Layer 2 of a small transformer language model trained on English Wikipedia (11 layers, counted from 0, width 128). Numbers have three digits each and are written without spaces.
A neuron's activation on a vector x is SiLU(gate . x) times (in . x), where the dot is the dot product.

Input weights of the MLP neurons that the questions are about. A number n stands for (n - 500) times 0.00089.
n41 gate: 465158480573581480337840512588504645484393670263488577601387682773298416312445516515468508423587624540476532364226725407344626568246464249402293496504650508513453455365646368706413382404372636620559260667583549441559653650540535410592278386663409484429496682608630357373308580297626598567352496460547533356555585349389385711695787508254696435423624453649409779481488546423387573583590
n88 gate: 376697376557402531710453496718567465422442617324492231516476362299600784545447636282462334685592635566504655549696385233325504457721539605222582480527391288512500429353398660488458740657528500403408695678535283496527457374327601538485562516380371359550484516421426722357504570485829598362546473414807377652665462564523543610753504433392439397520504600496608590583250406425689370719458
n100 gate: 656604556265403741394451435629370504326540467583520496378818313483660480462598624492318414634467709396559484671233591670424464500406792368410492488417529639655473626842577585619417594465261384520429654446444691421334339268553685700360408288676382504445537439519327508392484296484670489520551548440813603692579411593767456659463350545706563325439264532383480443493669574817434496357359
n129 gate: 457672616540626617623618758564602532241285375393539574545668496521458275567429452742528504443558791568579784422618516581564345601445728380587619615599316536575331700466618678544334433322550311448524373441456455373393613516419225347416580353408675541508368577484104377384657484806370730647484360733555706645556473698679532590680451488529535365341548564342655512578666613550312361532410
n131 gate: 504377545440712343592233492352492438284471538443641571467479586606269533616456340408638626287649635525403811480409390720303739623411484426532409446419363369260693529426396459802342540294585656586618407646602784342602723504625745227520549567521663633233669612552649651381603492693314373480424549488572601705837444659439463295508463350445569759571656533504476300301479552480444525366560
n136 gate: 496572423387625402396388365457651341354335584336562782457380559416305291290575551401732674777275595466340381409306618634696361560417245377713402639340584492269425669540517603580357400804636598696572349531475617618239328604496254492492415582479633302441766668286414522496628436458404464538667576603562273504542517174288275509808819565588538487362428568470584522603243467434596284648592
n154 gate: 458597328633666555556484500606413858386667557264699660381455562516254610692439664542527416385480439484701414428706531282445581504649391551684650428512753535353760266314302579380392604670452656567701473574322444508457417361555496351523290464539496306407580346542620576453308398366550640554615523225580312714550546652523512524580488595725227548321379345405419536413539326564294679403538
n155 gate: 427583533595428517411584627629475420227413289599504784378526446599587221535378795540619547724401239496755633383681496546754332492533263284708253470607379694331504483355702567632516614728453587433751467600323432619488529411479480715579297766708315542516449450673615202550621488756541496372317583437374526601434633456521604542568593353457398415335346290429327479554709560673504559195476
n165 gate: 564549724599601371563429399691324371433553307512553492332543348440504508413455595633529175508419524517361603649534533903633541716610508401297452428525785591353646487172429588611402390504658533458631671673340315541406296458416205621525529534645437483500483353300607686521620165391720387381569512400431067617459416496541719395787668353624512433416575155446574643288475584472528500611378
n198 gate: 400607573346317634390640667405644314561410674632407544465513649304348491662736826517657290155424641345564496446387725430349559565412496487584529539513222714743433718427360357517398538376407741664611547626709504415564504461478570420517680443513492400513438430442220601247836547424466565440677372427479443693300596654560671290574291417845373194500375257548376317524236571467513304726728
n212 gate: 333569583572725556571425268514477500935753572266582448298301730630575273903500620338262538655308105602866412383308436505630697491418500537300296164559490583224432585397542467721710573415653560435399715476587269527528626533533339591486435542287412430642400608617593381348375607432623666252450482519514348577244590289376431674462580265648505453599417739247233571647528239675464495647291
n216 gate: 456338306752664233675468316355518682495607327674500601587778616883392441528615721496478137674444417627500558662523277596590438685580360572611617068638345469392416642519418740675811566491393302482504376674598381456567332280537574579383531436365209495687773655574552523235486410407385538303226366306416592597504465574325662253592267390217451486422360335673464633676641365626698486397425
n219 gate: 233458466694496772612474401394423449359546513479293332641363513544278364664375361697655228504714602564529390533440475470322341352363521416612451582492668462708574384571453185496571728667613716712605592372211612337563342496577520302517571431394576650362769397525293565689530635298463289223409622534587474310859479533475584487638380543435504780852618643338538573587436471762587298429454
n239 gate: 436475603515475661252387353628467517587606496557214546771552422368402405729698418460280357387453396467406418392508577525570679521403619718476559555524298213255351500869450400623431787655411615574484606358349487719471405567600329415455861571488477521598259454612334407570669780411447481508512287488436618500492604652451467383710304546394411672600463713338880575442313772616568634426573
n251 gate: 692573419504555558544457528313484273339311609596652714582751385604781554919595554436711512697713327430262450387575615508717550628405500492538675330385641438512375776520433172477588359429472415492458381387665583599366422496308511466748438579504585288653321327350626353689411492500412456554413377586473413515554504301754465409342622496540683520575578481477488347511469560339367382596599
n258 gate: 337291405182411393808372562473430462465295508447366578353644591433424699636706439530572403349429596615587667415268745458565485599545470367728679422338572523460556550395415381451496376713673557584232380337659628165651565508403783709485542391668428639579543604463591617413584447481440357655433417649586633582500459570371546566492380515296537306419652708508561388557315644515437488481414
n266 gate: 525409771704190614656682442693704465491548396461410545420632275477604482386685295398647589589731589395371500555690440730448340509534557273706265611621832565381474416435159377100530277483640399522452453432374669405677403633659656705513522282574305420806460456377387375687482378355547594509436591504252612474336432593561321633598575535603680473677317582355582332772672525665509522262766
n280 gate: 405504345469328398716577346432768371740481527463345704557512575375432553512804538570220461416484624390410609625389302615655597787537489357719486427571417365622308500349496648541653567544617617352354455366564581444619447500511613330590466508500400637530465676474764589575386398352630269421555594667655512659403540533451432427592653339640645270404632358348481649377489624328515209474578
n284 gate: 624302456438476520561798411280194504388745517307313309540213520500454369292391778577272601552233704428681448581504461633301531536484607591504203346500554603629547613739323388472527504573717468436441512550362573657771424225625450539298476439492617375453492363465367642607520448399551485583301512508726374578461504242449579565626560577549430690565409437588374782544388562235640504465395
n289 gate: 325567518459212387440747578441336672759424556304460339413731598603242523693544680636371528637668679581349433478582455842545509649641599549686263638393725513387267756510651577437851350465542464636513664359299166349678273527678743359500719431640594605362689468731578339267654401724385428634685325613421389575558343609509460418583541605264442294500518723409228431387337548600636267295628
n294 gate: 427658379615572386517716526504687732394276722628389658674356463548612521434595421768450368207379512475479533447348674610500351500414283542508532713409522342666586521500483622504380763359496550462624368386392526616247753334606347492346288722400496572463418534123488718813479467484558480521590745286500337651632468472167383279632733190435286377411613438255587483395475581512353628488418
n305 gate: 569591329469301500342263245630475622483562452364610402420265545595500680365426450415335594640698629542657525306618257483521545433435483542590512394282226359348211441737707664454475303729474608546434603260517559352459345530335805683650533330483508664327590698399408688537337637480479665657716425262708419561607589581409442373313454339620365483763412339593318428566223395379581508500189
n306 gate: 449632633334422617718324586658255354626636446448764582300504576500608371361496536664580381737450648536349516586484611382480591480638496307433639422583420524664252598619431508380146540558525617540412607769620410611456492700724403370657320307669466325564285573430427302624609504248333307436472516662429384653448625422488488340771288618372559557353311476407756537687447590492311422456756
n41 in: 319251973483436596342758291454242605633414557487509560597486721420366650348371709601653421505382592245415609478472473422368437769130391446612217537567732645590518703639514248495155629592800659568495307528329523392496459431293382380627509435636496468289481468900600412486641232504393513414736649564482384575513575725283718394602320417594424264546541635468509560453651385522309135414643
n88 in: 354398528410572575436408524456424580552496607625542327444372770410508658657263587538707375368725320282391402320652551248397364460531539433384572705407512280479411588737540552465761535451244698551445395310465123675457580436496732438543315536397350544461439328557534443410449634670481407551577516381249589600555443427794469809335352508431384629432370614524594544728432355290515544590744
n100 in: 576402553571280508642533379685325459430594372553347219429612309296359586478544582444569567579343770422322520759301346521336459323259664590327516429678466333736416417374567488610460512579297406665496791440512675496317343308583504604656520404475481338528660699615642597459442635616763307410452679414612382580557496647749553817479400542479593287533549614396321650469541727234288663276452
n129 in: 648569336425562574634746517636633703425781445516452647504423602521469706620452541241382605300466198442658406480600683575586427549415393668440461416370513386526388475444533599508281673393411401245289605470618467330492475700197686564660251462668644438484799176564642475525397746444350562565548476446327298548496627588210611546513329737538238755571500288467643625557372651556596600590685
n131 in: 429449363398278315487709399522578591699585651297525290509231334624275474594433688721313509321518678461386363404556364405753436466555624543740693491703545692657274356446570319283665525732385440711407606375491417407610535430244500693449581661333407543572597374550533360748745363232559484615529598229391465676521758442393449448308565583407121613814526372435355509564656625467684574657374
n136 in: 496457401524491487233513570638504448656517340615626290574289428562725599253458311421564373592380633410428431425669525904479687616386260603188442539475442526424403644364626405419500660608221483255543686828381373424326331347339504622367244535723516470500425322442430320457453534806403536721698423733580540412644642650321569653417839448743331592548406479387658483608271421334529264274635
n154 in: 558359732425644314491287605539513686717683397211450772761612432327529543694639491675449592683407733414555654696465585287526479560433839504201381461521231748401454504536509452632564281367372509474619415473406609178504825509465504256663449386564679613606504443621681768615461560408280653296361777608483443357415604612385616255338609361778496539439294598478509295424452404533550618419395
n155 in: 299520589441808362554422467598541406606371731432575562693555701601543605615353577622680525442668527443756512441418520246350564508413706342643384698720483238614239266487574431464640484547325411533376380458524418424676659372283574472621427418302688840676438520645422359617553302433468694520464661382342450603428445767415351694488611672333635479562464420516556652481308849527369640327452
n165 in: 397398671510615367508365581763435527255481520507378461561492530712373462456541564570463728392829368462597655618454560665223283557452379735452493411373476492540500204508446473560758351664453656150594433417365666440639561535692635548526255535678460473380457523394308516549576519674306436342507568546622302437646489316485697727388531550527660635485511628397628292542523423394596527658626
n198 in: 336534458477384415409646448436325687538433684429525625393301709601383623558454449443483509298120578415412332463564358320627467580583601508309557496542412508412306663571183508584300546565374373572630433341747208488475347440633362521639555410424696244887522415667221357836627454554625397450847743593422336570592336647567727543423539286609421676337593353474592556402589238598615697529392
n212 in: 393539628496563544252415711721277473518496422670375415607182430482386120255556513487356585572432637553300487534567740308447539341388469205275563302504477618284509621663594580390439638572282531394710291767570630613496695294415441276667478572575554571326604424491394707500664632556361537574392807305591378590583342590583746151091781303663283594469593443776522500721464479436483312504509
n216 in: 325610544379638633531647383248549673509469409696371347527491692619458641181301386231565473258573666681422676603518609656372674699504386562232411194630371575546513589198598504390774781521332399557487587606465706704435487379727436478478474455315295567426654478406470486539465249517305649338293640381530383319400419556391658119482366344278782289513253544567487630516536376645672692177474
n219 in: 558318424263294359621474548423612615346390579450600379388518403430536287873400258459273491828715636747559593496547609410530458585766614699717171513559646373371330319728410380605600508361539504538454579482647711462412376526702353429521335625470484483567539281586276413492538627558412576311683669368695543239433611558327669483608487573317529651728513332295361306445586763315409647374267
n239 in: 429659491330531548359500338427469743574410755572542333631617197286352375261576534391504465535433546336526470471596517517797368526745479642428756689237352599612643290609452193316317606417553599215662678617427461602457530552583434567273675285573410374661593295533331350106599706336356605543226406560622557647517504467615384618895644544500631347365375453444526714448634358467588531265441
n251 in: 525458453558319385596586756675685637466656509576696543646269622544386517540563389504635569651597459628496589562565563422602496555529517700404488656391562284433550478603176671754370475102329538334496303500386478517298706720590549329525449184445468638773304474763321644407325649350580508268267500521234382708433376257665648301591694202391458643517496508298504513749594541327587392416367
n258 in: 445540617677512484570598500557288577512476663838591447378652364617619746702381416723687463332533457238305536320520592349492707617551206287472404611313353384576370774530614233608575385624662573565663389340484455548675508394366733591620480258367519765298500476449512488272258761528508284524520448367339583355508644504320460381582414451666563492422504676289540459399658445531461361632453
n266 in: 333796554488292555487555820609551804686400291748533415538356388530456676461426341581425432419665609420409638488606463415722450387340646721336424359517557383299631287805262205408422225395543370361475665706429645541434492436504552504567308466383587475678659479504392573767618483398681366409266458399369350422579403780592412543688496402410372836585504321204529462710677512480341487529508
n280 in: 609377388822398481725684342554606539469492620599530650559484714544633330476386404590389417331508549442386400575527408539357523457349427400564448406637560504565364504781265574757683458470520616415424770403722516401275512504656362319627358492855383562344460449537681457273635404519546536638655416562534563289595766710412462339791371351488648524653612404516615527360477597638402351477432
n284 in: 524305455324815455538711425627305817384423564403540417413188634572360520517436324464504675459267453365504341532500645372639407295492427435536414329395466431346584405672392558646440596642399590488354572624285699512706434259682441384447488425692763426568571525563461797463656443480560350577684488340664458201359508627658508359562562384500584762504467828838391483302512646298560384500648
n289 in: 791602500539517440557478705444431767418572309559437627483420555522418209670588419380555387374239343693737462284258521656397521479483427551462393644462460351504241166387413612440205450240637444393348643598737383508415565426617282441500164522402415388677482388579480596738431765558588552640337513388592693684335334351521730517374357457289382222591551665733589374496767268310425578530425
n294 in: 473572540661504319631573516709431512375659438638394414650638532455553364467382460558634186403587693376437739582540354468656567596649324376680603414717521416755668208416443673436496261458640604460559307371619569465512452581342504559412472415464235613599447593237236341552616540598437647460680504167621422804607395453250349329545682500414370402415612365496552350273585550720363386540492
n305 in: 568610360378466370406421323552478545560496485351493523317353665527486374392634485428522425571576575626442463274649248366485566378692356699572493342351135269481558410613713756658373409617443633493434627361588312278329597571198610406621716515651510586435557459532567726533604655514653399602637540463543413572376611572683599609451608395618515594609592460571398564445426368496608766610341
n306 in: 517203418476452713531649310565351622461504626432530531692464654348554504609687345366556571697625571587462246811373269203465551366322509500462819500607482560699386500468443539474679479567455621673350453875324557385368269535448429656453453623798639347598535692450728827345288522521692260479559770621644420428427374575375422724619601680642653443719578560164629662560308383525500333663585

Each question shows a token from some text and the vector x that enters the MLP there. A number n stands for (n - 500) times 0.0075.

"K": 430496384422419375588477575470556546582425501705545400565294683328497554519509480422470529717506506422459557611661397565472757473388426532508556512543431604537527425483487543584382534590543525481475607420377491578635288282543448517577385551531411352534559551540706463774646406398542291324511571654441609674544724643356663336346480420271421484355546497583546347457639338333356625449457
The two highest activations, in order: n216, n131

"J": 521539338493570389693403408406698469475402377780530594602349575238531518628499544460464521518582482396595392570651412645627676409544434554408357432635431552578594468411440572529598384523487510462469725386440557354626448352512316338510435627493531557382599365346603435754511363423569428456491626622500456638528621531300656456403490464404447370330543382557661508357737456497495662468626
Which three neurons fire most, strongest first? n280, n294, n216

"olk": 445567406333391540630444458670414613450621386332492604470494485346531595557408547474336600527518506340501670484586497750418533513603407597566449493474476593748518359265388578524487441596468477604545543289469544536631476453590502626590334746500473360442388507516562519573659662370706418193545587569346300662456668560623392716416547445255475517390582551444488431473505372353530583444413
Which of these neurons fires most? n165

"ull": 515515489401428396651433450296435521428560342523582328365478459537551518606557510488662548565657519512338479636694479693524329719647309445368493372541505494709447513343552530556545389523525547448444491313481281454542366684523525546510607431592369648562271584391506639408653551446622249446667483540397391519462359688616509595522535424469486582458630558518599206499695587514407433516366
The most active neuron and its activation: n165, at about 3.9

" Society": 454658474207456684594451535556367590584679393482454426551503613346432649432438579498353503463527670441462540513431468644449551589705443446526589490585494642593593440304487467471692533602379539291442538337295387628434460618458364525424451491505464361358487384640574577491395464458718294450556590693485384663446655509479514606615441377580278287481612590639552596473472354595548556475351
Which of these neurons fires most? n100

"chn": 561533572426543618618408596600619574581455321581604386543456473357534662494536445471520455483511669615470573352491396448408535695450286635334500532548366611551357526378450644585358645706512504440459465480560560373586293423533476693444388504697336265471476558423473383520536556474621449285480420647535298495328527442403497439576637506482509460359374650798595519517456542529445422746458
Which three neurons fire most, strongest first? n136, n306, n165

"rit": 431357384424320561704411540435510566434500403696626455565449659637324595640514549524383410532494545534237448533453294541382428539504282597537391621395379681761470619321643549626404582420555622556343307541419530246528670673384414677546456449586445536542647474492470506493479667538480476522434439703403338553629528538580471479489551576657428454407546555541453508579474455387420475516547
The most active neuron and its activation: n258, at about 1.9

" |\n": 524367614399306385680473544547620355436689356418453458546319628341490471431385401343498487478578623549467530641458505601514572474479324606638487558367290645548589558514358373493679565638500623359604525359570398536579378601388392339516503411404544496526540443670659547543431589597395400282457715536417539424564365505461434457372496533422470577830684632530493418417631407513692639488424
Which of these neurons fires most? n219

"A": 516653371378536375538503652466559398568605567787609405607448655241481539492460624473533653469556606368604467554467408546446526476531445399499527526653421533488694365367413521479681621552474558457459382408285535499585322201488505346536537499361329552522534556394647597610615533437665414447396393582684616650514599537514593498396440619314423429360540395597582420307629289502390591565341
The most active neuron and its activation: n216, at about 1.2

" his": 600532420406381482566627532314509523503417414568575647488660629257480468421365647598500455505495469508536478365597490398726531639615483512460596547580607590359571381210395561503642516661368492462446363364425557319484490605547445495588649372490640366585583643576523524445660613749458444498338511455401534463454401685469591729430559473407321235462488439485468311406625513565536486385497
Which of these neurons fires most? n289

"Z": 501536312421501370685497488403633603586477406734574335527285580261458591523640537490432534576590557318492623559506351647452720511351409430579571503604482657535559361450563531602515471524451551448476458366332483482693466314614378342522434605480399567531562517615630600629602396504629458369402452656543400607405568581342619388411438390217470379316639494522792366524495377527392599502568
Which three neurons fire most, strongest first? n216, n280, n294

" California": 416596275376557682819549588685370449579610518564517612382375629342438518556358499465389525504366632392599639480440561561412566436697455411552625409595488611479562230272371608539416524664405541469477454424619323464461662476519460512561365590604452434329552384554538485515550601562557442417631568615376493746477451594487425561649434442277266396396481427440578529421558534467504575418528
Which of these neurons fires most? n294

" O": 562561466356610601666663510619586359422414493464621574583321563234312414525673558548530687437457621582487506782553415500691578423443278446526421391552547528353514436450447438371549521588371633422389266470389667565628461416422450387442574614418396439576477619517548635526556618638602372358387411475694495606430673495453567451397389723442388531510412358486671458378500467456421692505391
Which of these neurons fires most? n284

"m": 482501426350486679551432604539430433547550447626612378636303505340450733471594357536586552557562637782529420457732675510519665641549268485506286467493515633561515445402445592566326407471359531517611299518499385363709317394517398518409361493383516224553386496492565491517480682455669507405541414569346376542387553518457434651546525428458555268449627726593491629389600527434513412588575
Which three neurons fire most, strongest first? n41, n306, n136

" tells": 569495581383486450463640382568250705636620436684399736478491457429546570366529603388753538431523517562433608525571376476575475443594230584444485479590555417330484680482456473481318514657358674478503477180486543583161552500541519468478516395451443548717474572494436497442252497544351355544549452702418405524509519490452519684609504653476359289479567571608503656522496554399460440527643
The two highest activations, in order: n136, n239

"ie": 411545463415636576610556498442318587498664340593569510612512630545419478512534481466519652517583406397465549542597351301564547582580254591440359394591390509780530447284488523372590313663437407437478256334440547455675489468541405474359457479465429750575472466411415653627620739446490469491431576557616325657565586495463361642611606577414351277399523577515574653581561340505308555536575
The most active neuron and its activation: n294, at about 2.3

"ents": 525497359477339479525570415592526506464678259545611489569546611471625708546638348414652513396543620524576484679508561404582502614667306451510535375609598607549552613381417380363633535474293521478413339179419449579491617514378343460508534396539451505674381539469383539538409618409615304552440379548452288732290547605570706687530450613536318471527510555614469478408465484586464362514389
Which three neurons fire most, strongest first? n251, n198, n258

".": 411544540482570409690471569631451553663525554522474434519528615607433306607430574375502429540490397592482571585585479496548652481622396476438604356342321484346680401281487582520471583528312671490561349423463486526496257476653428385517496535216574465663599581544520687497495664535472384452646772663464378583361542466367615603583487513334318293511539606591516486334671407439435365565386
Which of these neurons fires most? n212

" Ts": 534415315383479396574587498501434438444443499438536575633355511273383520582662502509678521518704634453435663584462381619535517508365387522574437428581608529377587353432428555510515458426357577367485379401419425621650568509666365361663547522526542479508485571535390692641675503385562309205381707468532385683393606529414816456400350557486385602440423552579699481420511324444491599607665
Which three neurons fire most, strongest first? n165, n154, n198

" Sher": 568550370431486489518468385576263590604372424347518464457363387394296579510486740658616625495462621464356588496467432635542661546641317575285548390467425482481675498454595620440554527558361803409550485717277629365515407766505394528628479585463469486486439489593446645491503452368639403544611545588609485598524358605465467563418311646324535608468468461498601546317517343524460557541319
Which three neurons fire most, strongest first? n165, n305, n306

" Stud": 400399591306547610689513576578427527438544321527524570643335451283507526546561511614322601441531589588554791542514453527479611537667434833331762482494502518538442584580743558324380661533478616346286320389390717469493393549614482452548427547473431559454582492625539567424387516653671350550494403552372369603536534491345384549450556427459505468422334261529481421507421495502408469526322
Which of these neurons fires most? n129

"in": 552545648305612610545469547625473574436656400569537453568395573453418734742490452559647637391504572317522488561612452558525446578306218430402509451613472592710610540227524591380458580509519529445466349407533442501571381335687383546334323449359504481617478564473464658672572465360553443477358473523568375655549652675542394488431528443436439535511348470715550337496617526544299495400476
Which of these neurons fires most? n294

"play": 399517540355383533475589475461300649358761395689597415519422723499424746456427462336619543457558486628352540529439463482443486611848342680417582422684435582629520438376539538349581492465488502308350514291625393524463395547562511454402575438416330545420688556461598568579469389622521380351562434628630339466637687550445232508578522494494341490458489360558605520516617490574517591512461
Which of these neurons fires most? n216

"ack": 501582380351345247675412355393499712467511491441540506538237798463444503443431381506413622708502546380507633544637471539565629501730428570356517539643454584697455409370610457440431272562490626444551460318409569625538403508553393379479461528376555572557466540508463579550656608494632414401650686454520439614621579495626374522464637469328519500407426693648298364456575498374398538381376
Which of these neurons fires most? n305

" group": 541588413302390638550521532455449525651678354625453449584350615501465597460426463502439361667609549441493488605579547511498580589604360560472574484517714568539513557267561488490671423523442531218377493283427441622406329708550452386524723531523640388382442542587585590478459516471536261424556397791312387554440646517581474420557551444468163406403611485606568427487454519581479478490454
Which of these neurons fires most? n155

" regular": 632543441471496418629468453495423420419670508593569371663340473410466525411336599491472472523415544346536675558377533417393228517624348611415640523633511690679549378410546341737438498596450438409357550377574614468506391699535435554535734350471572524583544613515621415457486580671492436379590367518248529442648562714590315569536586603472418221423568600429429476403463559604437495405313
Which of these neurons fires most? n100

" is": 551399625495371437489620543480429550396581588562599489349388604451593480390376582396548509573608651743506535484560375456491548659512339458526478735598445554395487654224439672527470513490438586413591434229454293575591552481391338405592616360394450444626554566635390504538440408600389249496480560706399416666426410509584601567606585612457417216722603493519487520456572561559454433417389
The two highest activations, in order: n289, n155

"RI": 562600312429477445708475497566545487564518560665532407559430501407305645572488489448535543438535605446627386701408514612344521448516456604468540356726522562472691466353493480576588595552431657452561541556397328480569417293456563376468450511431285403302592508580737500607526421587411333379486461603685404676401710479312649408565517455459345468435546284486585420481595459579231646515532
Which of these neurons fires most? n216

" K": 465510435352568465593467534545501517453370576516527493575219610339544530448649556545598532542590591369477517680694433587480749501391323439416413457493412616374517419531479573503456427599467633383517452424415521551603406443511554520602574531628471289464447579628645540651599416391625294107449569604618584608468743592522587386297400518213579591405479554530488484453620272365401592523352
Which of these neurons fires most? n284

".\n\n": 520458646487471587571541547519715588389582428492533477500584428311370318626272512366570363523539724640529527568419539614516517419542365498583476415351516422456693353383492317580569681633501684397563576236426378659566410583469504304473666312382515463631544561713495476534517606528388444382480808667536364442507537554358573562490375595379462497460567491383548617490618364416467509453354
Which of these neurons fires most? n219

",": 594608439369566399545478375561559447462637442589579461642431732433461578528435474465670484354458463514533637537573454504519637615454351386548678563496392529574464280198472501586429460572421628554593461425362472524772338628629490595366580532302564474518571389635497549613590658503473394471554575640524463615271592444379458551499475464241363284730666418430339455449648527374537450422411
The most active neuron and its activation: n131, at about 1.8

" ": 467518554597386411618575411446647531614440372447636719611542640505435395395547441338510535329521609606493406562750600617589733448389194479541417354508373624639550405556370542536407481609387606229415339492470418626612430539524366436540537418299450544467458615599581535489547430534502269592612428561554426426566525467618434551401400484377427443556803544478619375416730517460632484351402
Which of these neurons fires most? n280

"p": 587557554395543651602418582476583372490639424731544475665338497436629629588517324507596498559645564694524539378688374482597694492351287445438465389443687546357639480507446506632455436534421509611512471430477462451672360405632498490450373507387335291516606677428492385538466555442700375312675340505445251670442661606605366503318460477571487468339415561591535364389511699321514399579582
Which three neurons fire most, strongest first? n251, n266, n88

"an": 563494469385512591601475598465418642471620496664525429614416560441426571687501571561541511539608361402568467438668498631381598608366307470479423385438311516790729509222473515464444430486540517505514393363403287385702450464529408619543263491542355441571477435454374677665550532501572437317501606575374333691554629656485300452486712392436465503405522558500544466722578447481395577455601
Which of these neurons fires most? n294

" and": 613578478400398589516521500589515436613487551563553490583534711508665624443309428494650400433522584644487501543668463502466428585744316571600489473466428514563539421196537457413457720616298546481509497435375403524712502740479415358417572456400498402583638454651455694692418654372383564443495521583296579407437561499584532505614457455447461169420512391463449435256542549491506345494382
Which of these neurons fires most? n212

" the": 547582653336408481508492469233510385432513483613696519531456631181592469473335604537472561577598567468569571439569600484461583557523496468541735457648500599400418140167380491556521668666293552419560415368559527480450436599460440543522611242351611374532593671563479522558540562475451468532463435610462574510495553604494484601609470499466456519452588545419597373386599490438383428476579
Which of these neurons fires most? n212

"ibility": 427569561273436534578483567451336455555767408600584587696299669468475682380462447426419532393544586523493474615477438474375470528637387483459707479499534626648507560316643374290509603678451507451538532337618451490409524521488410418375321343586482431690486481454418451529488593469581377357510545572494254692278621431600511740483398655640358437472438522608573689595455611534483398481381
Which of these neurons fires most? n306

"i": 438460396424491595623485625538620483522704404595415624681451613232445475681507469446564557515552552380480543410643452554435679636398314470577354384605557520765577319243562571513486483493528393359562473394422377410713460325670525455557447392451517356413483491593465657609693559359714386339498554616564427735520563564475494538525544514277404513426474582577510411518645336524341484530332
The two highest activations, in order: n154, n294

" takes": 426490506473425414634564506461453463472496554613482541450368481411628563428602568470614545566349643837427633450528478431604343620676225604539605584700509534415494638417345479523391446518264437482476685272571532543414300562471355504612602311499543624605576610537467380430449747444238463442518412511470333529408566551486568643464577731378348334708547651505498384467367537556445300497464
Which of these neurons fires most? n136

"3": 407629450585490294547528385444522686528630460579571437537313612393517643647596405557691579564415549476444251661480542392483642422335433376467344455593516551707606452475358509477424718460600587329353276456554660586441471493430477334447503502375591605475643479547656399498504572465501314540622603665508463538427573571681309495507538675328524276586454587466553327392726336366599508375437
Which of these neurons fires most? n280